Layer 6 of a small transformer language model trained on English Wikipedia (16 layers, counted from 0, width 128). Numbers have three digits each and are written without spaces.
A neuron adds its activation times its output weights to the MLP's output. To switch it off is to set its activation to zero at one token and run the rest of the model.
A neuron's activation on a vector x is GELU(weights . x + bias), where the dot is the dot product.

Input weights of the MLP neurons that the questions are about. A number n stands for (n - 500) times 0.0014.
n6 (bias -0.057): 527324416606586625566541443245627431582554680402480575791188626354674858595562417538492309448450629267566815575463343445623531541589556351554484301307457365648566258707612268536480406531414617573750299526384528571520595547473492317440611189439535671474523555412762339160519554429765635504540352530559483343476412516431423546583238539581567533436460492362610440579466394520714463443363
n64 (bias -0.032): 543527734504635504516800458648554565418554316477372333604809578466432542404473504584573473660554604370610800534618438445446589602199437602604430446359346391525566331712500524456504571527395362473770306347457435639488512621500508472345349604537485321270344481564493390606370183441711281761212592626741596681318427527454606446566311255600586524548424378354428590354565713273609556520374
n69 (bias -0.033): 565416433418798537685400519279445702586490577626537370474513413513326594346374503490455644587451545343405448604531521687632435490455587523699591535564368373615572623348600463547447652700516381600429640513604388620566375366434381300497457664503335543554366249446698342368558464358474570366715507411378598392412529490548457419580516363484516551420473444599510613653243394480480403643459
n197 (bias -0.031): 633416479464709595530536612719594546531527320263587677437510610287167493423534507490483551448547777437452476470503548442778319447352526373420317483423578622412589436480688441549438545282513694383493514533618577455486587357479306503661663465703466451645493281433648486545483537483568552228601486822473383538366433388483532466406547541319391511424552568532391631507634634357405419443487
n333 (bias -0.033): 241445410427564678382356524364445482560555438426582336747248403339530552394517610408476497497541448555619493568358500651321445394566540395624524805648592573445427434574346436296536292493810504442522483544552482464626478433612547390601532332694507607273577457424632204458459531754619585572615292592447425321507524343645448458719455587445700434650471567522476524493558567430545644245544
n404 (bias -0.047): 411460401450434443269598567237308432493608476404651580503310595414396471473619719517607688412427445651651493384445551459463443446422428534386592232454515619494435436570384539413357400429520475285733503444616702469631515517600326601523626588640547573421456500408549366787426392334719375507532651697659493345454595599564407612576470619335476261479630490682347322613470711524640605554437
n422 (bias -0.048): 575474535586500647430439547553588297448684533806409853504467550572589818712681428252617507326425484427496719460461668579537651414404379391504411595585581504611504360187637336530553605383507527474608463675426381432601516758391508610529257710695415306500429489519549474301412430462530451573504546438410532534554342366570493489528500571540421414576661597558801392687430210369437418255289
n475 (bias -0.042): 483166410517587638451500585585467517312512488540381458398488350707689434395553756451431570824575615488409702388339722542284631413582334533687516679804360344565409406496398525432702508447556328573466315599212573627550430517529332420568445682487398449452351618521708425455341488303388424474610165435454331325628422674660907669584263574676758513614589413474621747606508450205611575418553
n493 (bias 0.007): 372575618529580478713281665585602533503438398490525451615438408490617611425592556466676655404540585534399400507654435354323503272620612417554431351611432493372649575477613578514391549408443565694504634447428493666538680382382356384557518528572531500436507572429559287432337610493375743578301468490640589611443449362558620369625353214312691710592279483478194383338326371514497520569665
n495 (bias -0.005): 376493311563536053671410649416518477636493592587496542518663347154496436577393489438717571439639580203440437449337444673401674496419593470515798654457672526573500451362496454435496655493572562548423336428686485458508329684620609439121584496496400515341724553461564364614709385394526588446439653591489605538651518324430391701611404306578605609596608278527485323628522371575414525461500
n498 (bias -0.036): 464293831724690479457702384285226488628206629550662322445516515378409496539445452527492429538609441516504453538320478600539665583492549596481686624315552496518397575389987224719415512434550529687225413584382418338663437735536397549462666386645563378700516466570526404522321476452512577398557667450516402456639355369437689299529453350430524405698508524587176374500535204456480709583388

Output weights of the MLP neurons that the questions are about. A number n stands for (n - 500) times 0.00053.
n6: 291428275401466513463436700379581577699436445622487580417482685433544548491643577663588504318209504491536545347522305660573661428251534504448730429686281382636868771509825473370495595576512416238393755565483556426423218205614287471827619698414556399383650299457577355637518500487593496477372629774593330695432809409329598635578345173383631398545574248529667613362390477413391433556763
n64: 537621546482496523423051196603325650396696473311712298559403232444614446325428522391430451388650591500272817772626571560297534289700716639564436439631633787336618430948363505504563334562509404227446710577630583541621466487376481526765564216446620558557302343308563597464495492382320546283728477699382288296659591436740469777640590504563412228359427532385219387731560538646509403777430
n69: 662648612413569428354357725717466707372399439446464504456455306621519571477371533351450328500625667562479490332398468674370430206387186529589469696420716567522458906539657402397618458561496634590247481691380516615719456604504361444611597523540384547486493564489456634732492600356382411446490568515339656371496375581481514393641467581329439425686470268701378472631407481585515397685360
n197: 364391334415581580345422829310541582547327370528382640457520395295760425631508585606432605600432799746278504541456596472512363574552564283559544405484726292492594485770569745511320610432339654444388428586458589484593496477595692489251516214426681338508599711600461540600409551457462472524752336613613300584511653496516715520612450265326290357464508555548237436346318269614614538531604
n333: 607560432517500577681504915656605592271344586822484418278738235818247369412594649618452496556293458399402391408272492479544567579620642471466543642500351538263448476264435565273679487480893614440471552634401220525313368533565303476395653642351566304129513484496686636483500347597751652600480534458593359565492605441530188441309305624539557483344618517492397484444496540500470601591736
n404: 492689306621744504627560361538627379577496584767512700663421715533430403496522528275327557547480410440504629543311723337343527296621504451692535721407457660281406175647610517520578640464578368492652571496411496516488390456433742631372628833399380366484691414593544653287422656443282557479225404353242500624679463480259352565366202302712783562618496463358422445629595590475677567520626
n422: 349470425464230353620621352381368581414294412521500701377629475731273406547522573602472569648480451530213332344483588529308605527634341403718488591699448442324421543509721702425321624599661052458645711430601350562597607357572626546290667439541359530547400441314569458508452561471825451453562412574561113744508512369615383398757488668314348437627496434743531437461570561533806587282382
n475: 628495434703441674609416470583411478410441578542451462435769469428712684537511312490674560314588727510187313782423951613155747506772636485580349839485426465476423322277297237665479824490476632741362613681535614268530500442207357174343831500475539532582373379515525551490187341545532545729372362360724658583383279495500756345324485634221676418479626320713420495654566770022222670228557
n493: 373253383073315649609270582451482481666479454656583514590734354482578291191838462678533700492862293675308448500315668452598321647417591483427476583526549354479533467600371469608450496591725361426466668311631620289649321246588588472294378518721382445669430426310352643631559364526523427513707461838508304513500547573447277436673415590265617295633517389540587751521426437655673566538606
n495: 645467472492477520653425468443529618622558203479654388429464725776460736227311418438222555575565611637636600602589647269282440461633492390258366469492367516450378652798521374588407302423458472544496561468430675611660405600427419470554319538344667596363400587633383340562471585607407659422541411587555341631407508286655841370769477334489504355398409563586538674295736800337305427570532
n498: 458345588527698603526423427817624540764518621433660774395356282378574571381188428372487500604638574466436513312575330702324708409472571586661405588482730371545610518437395251761285495593211352724235420395243618362228525944349607409404769166305401680403449663419554491532718376477583436448418682116513430330518747527718639642335491714576344616519316623517407702553667655417293686419467

Each question names a token from some text and the token that comes next. It shows the vector x that enters the MLP there. A number n stands for (n - 500) times 0.0086.

Then comes g, the gradient of the next token's log-probability with respect to the MLP's output, scaled to length 1. A neuron's effect is roughly proportional to its activation times (output weights . g). A number n stands for (n - 500) times 0.00071.

"iv", then "or"
x: 679783415276346549349387453626674432312322499481371464418782350487398637557524824383384597508380631267437420359482559371272608698790497411629539442351314448265357532301465452703509327627579434571233873187358383521710385289539695433553671476599505561483529607443394359840487638528559636583393503546401618465436454505307426577563436531534581463640378743419627653399390661616562426605607
g: 277550566652428649442409397649627421356581610231286514459368514554396443588665432526588364738538529369515448358448285542566612512388567535656545682500381331416519672519436613457600564669607471593760356555612392556510335372496438534402537384640418721320612319471552238518636606525741589495738511420515521369232282586806600459536526332670436422527550525321429734397403450600565549169453
Which neuron, switched off, raises the next token's probability most? n493

".", then "5"
x: 649729432277282425289379514501759302328392577509305487511720494463364704678581780275400346523334585380557712357510379444482517787851624476650527342261535408431255564433473446574453354710569330558258848347424399627638292403489589343476647383560582575675579609495474371804565679605496668581307281532464521400389527525184476568520413580469602329630395438429624555487443699526623466561499
g: 207577555811348378285400489672516472480484599858484436599366611427447435497712410357414546513374615467574535494636580424554481481367590402795561518609692709604501449498589593583327588785165541246492613278463701348554429404370292547445604506525582538437374625357628761466392439584507484580390467365347354518522370740429457732522395311463604484573393433650524478566350436450550498573420
Switching off which neuron hurts the next token most? n6

"9", then "8"
x: 710734426234418549323411576532792335214367497556198549496753539310323666618608689309526326484338648490478632431525512327450639669769616451599522379306570408314373594439539481639411356712543347629267847370482367530637465397452542541599693389473456549667593659405524403864428496605562657458289328644416633485320571492215524634482668559527629372534212537475649516405437506497511307624384
g: 394486485565469540500677619689491607683351386504585338369448247412439321358558539448655615344599599398599420361611521562613451559714511593399606566502754416689380499545629441488272355687320582628432550501425508717522374409610802849304510429568387359630608507372504592359376600332526317603449367617420356507374440495274553473304512385344671440778302431539392739579507598618656432452421
Switching off which neuron hurts the next token most? n493

" P", then "R"
x: 587651404178427450352451358479648272277370564598265499484717496477218659589737696331526492547313563585414783452433508377331714623759559541364490413191619417415343458547530416696447377686641337654185879349331434532663417285471567577545658418630432504642637538594421382813511562519730575494276371509439450475443493482300456387627649650470477294538311541530573562419513729579699493628458
g: 455432473505326452555185236520539521827407556466556371511666435540556310581588517729650424593489531603613472531452632519763508346479438585596536402579736481459514182485603408553337620507459460654711411411514426414587568577445687379251416480444515550585528383734458493444549545443238292630401574647366522504372445776409511474256399673553678368579477585688367372318520412222688554475691
Switching off which neuron hurts the next token most? n404

" Democratic", then ";"
x: 751807215405518519383223461607640288335495541643242330331851466456457732636465680246387473513414584409409627291466326524502678596697533391681573398287535503397389389499459432731471349556660358418058814413416333583585429349481684608420504400609473483621656484452413401824513494541388623451368531501423572423377689465307495571611559644528657373649417641483728583396521621586519413587433
g: 788515793497542492622513549613684607363614493477705650536542524329522392464588469384447368436649346349681588473441551604724582694563454584389697468589333532525385509436326504629417660436422632499228703275346214416441463600513541436629399528559588664473438322425603363378526461626479387311414371732517542342634348289266619668313350596378377616544606432520437413414382613590309744625477
Which neuron, switched off, raises the next token's probability most? n495

" She", then " is"
x: 532750487359575457328477436539900210284311339621225437409658467393321740655660618236377438563425551505547654351535491451481620562599528376528494274355528485379318593325545515726494441674593388486232793356559281524546470395488524615400613541595540588817608581347411360836512562614491785416365337516388498581519340420272536325695524607404602316437425522436855521456354667537654565624502
g: 485513552389506450251680235421500717352434347313523406489554508615574802512386414450675722521501417426799212570459649563602565366333538549395414554466393596312546640389685524483833590635467619384514557487510438586649491507549497444404714553523417464436737632267693643575447436504667345285562377504695246513505511503327513602580363249442517363579520417414642312463445464621682559388380
Switching off which neuron hurts the next token most? n422

"y", then " ne"
x: 649752568232326317433381537631755215269507599542291455385613488424397683605550641293255434600429590389409627440611462530361660567727496525491641262285581642396373426534408386676453305756579335674178897351480335473634414371499574556627638336578535468642617650448399502873437572543412700393306558574311658546554509485250408672496445534558381377607382416441688607519417645529528448474509
g: 516691458540596316579724336471529530568390541691441435495633432507441537394251447658547661277302648637638561241684428671391771399441525522520452661406484391586492770521381399690355643295565641310443206433471715435402554478385689295439495574438624480529524585658320399600533653576434476466510507553372456387657758314586591404366407406342454494379520623337424642343493703726487546496349
Switching off which neuron hurts the next token most? n495

"mer", then "man"
x: 770701464229373511322485630557647417342429371548297549414672517417225771654594611298228560428413673405421626282489418313457710647591524507412573292389394549471391448403496410580459333537653432310279832270362438491557391440577657553526604301518526449742713599297469438858627587681416735459229485500373595484315520388404524549605624513529495332593347605444751599531395715654569547653456
g: 597469362561472397391395579023525585435492404406655749653598650731360538466701508510718608507432513581536423622594562298577667532620381480341448489561248651541320418448662475267420535537385395432449607586378253560427343476333531541545550325729647560557345544576452335479483389584786540606602605493506354489534574640617448453544544283358377634450122617627340544560651500406472508580615
Switching off which neuron hurts the next token most? n197

" of", then " the"
x: 710824434235423449300548525534796336149561640640344423372656486412350754625557664430468370598317632475486701298492392466441626638821443452683402474239501545341356324463394516670656387588662267564203719312408437476622388313521464604560633292528654486766532646525511414785398534592573572421332393483325503443432536533310554549533405692503525442604380446411818541385405559485595418701455
g: 352489658441561574655356402387405417328606517350342745571432538287480297599574351518474317580412505481425633221416647416523469498342603513507682621482390547516329388483478347442548727451637422475407604382560358477727552271530433428694617520526511410640409602737538729325313722514545376566465382190755658376549457454583487620533659382566393457454615639732709344327577585395538620763536
Switching off which neuron hurts the next token most? n475

"ed", then "eral"
x: 648831374330261646401369400412777426270480606513309552543594411424434731608519695353376565625273610417535614310560365445464730714781549415677638481436540619448184429436350364523415271617470368415240820150484427505560537341436592422567610512505504389666623582454532296851452556600645694434362456498386595447417567404205419521695454592506527361584280649606707612570436618490427463628506
g: 474484165596436683695506758760553484454454453616486489540402535608424779420686400385511605605282505640613443639562605358614542504538517279394660380562316358264525469382481382318499647606523666424638473498546348680624353449589304493463864498504644501470501458630558263501398429564576445537484455553408233462237678527440696463559528395505365590589381280263619522578676539467556436274495
Switching off which neuron hurts the next token most? n333

"6", then ","
x: 779679492277410543399352415661822363326364432489247429402706470303298762618613736251378407542389738570402716407519409438540545720805551494631560275393496425274407520502548462602405378732558342644215719326410264553645434408502564631478714455507616514702593557502483501802536542592576646461235346609350522529424591385197529625402474680485436376657281432533496615419485574507536386590396
g: 570806695494611547348582353841317443576541374624506317475524539547407433425477472659528390186300519471420648488482403649594371234317632396636407342682465618527433589519459420725587329407591604311449448566452491276367750371489565556624622540427498301413535652434582541307569457542533508495593638465393609550512696478666485555550897533553568314467325354560703514439450468443617445279337
Which neuron, switched off, raises the next token's probability most? n197

"ury", then " p"
x: 716777425287538438423476586342826370317487499462303434407713468424365700585517681474326329498345615394399674292525453434423706545676497438517539324226570488511279485518488415716588274770690348633216817308558378534499355449548631560429641415440618528729611691328502397852409595633300728380367536665332637546400618424205531623474552476478483335414339486446686552483461572578524402596473
g: 606693678348399386413495511587631466530554344647446224447494527322413411458457437592320435687335632479633547519746555639304488364457517763598216404464587577601481572436506476748381487384446573366721492332433757513653550493433740273511353583381636611400490757505655646520456715444377322615506555556377454744605306428493497438625559520633508492552228615484316625355501518392317330510354
Switching off which neuron hurts the next token most? n495

" f", then "ed"
x: 581729411392330533278418483433699300422338495582429542534667403394376709661670726483476384533312519468345658328535423444412540669707610433624554309364630534477322276381386422610441264711655333468143931322357481385625398489287572677478702480530529515706562632428432342832527574607481632503333388471374453430485660521259480475552413627538454296645363580484782540581532653551600351753464
g: 472568630453774447595606436466487449453372503499299454334710467494597544650380587681530527702489667621458598354652468729332475725672629329358467830605318328687498413517570609369493345508661374512409272470538301387554545609481651527548562337581318566388646256489359547431572424379381492586435479454611685489319589703416485356648520587452444667319433520488541269616692611480375301221360
Which neuron, switched off, raises the next token's probability most? n404

"0", then "0"
x: 721804474218398536337347442529768385264429554515284551438751459409329721535661740305488355467429631532430680429582443420458553750766615339500572311398499418380402511448495400662465369769574344640301874329372286608667432382507507519570672415567545527723620587427557400819446473585558681542305300662449597401396490427164523475465485695526566368570198538454524478384434591504576389582428
g: 452599706361527402688573247278386487677474376439718650582351566562381475351272482650453377433575541627342568497390195499490529679748566478603419539439621440650638638541508119345549649283545450592638602518588745362287503660537364376501626394784561457480576328635596438490338455501674372485516550484544502532576511586586461524611217401449576529494348353438441490333408501564638786533384
Switching off which neuron hurts the next token most? n493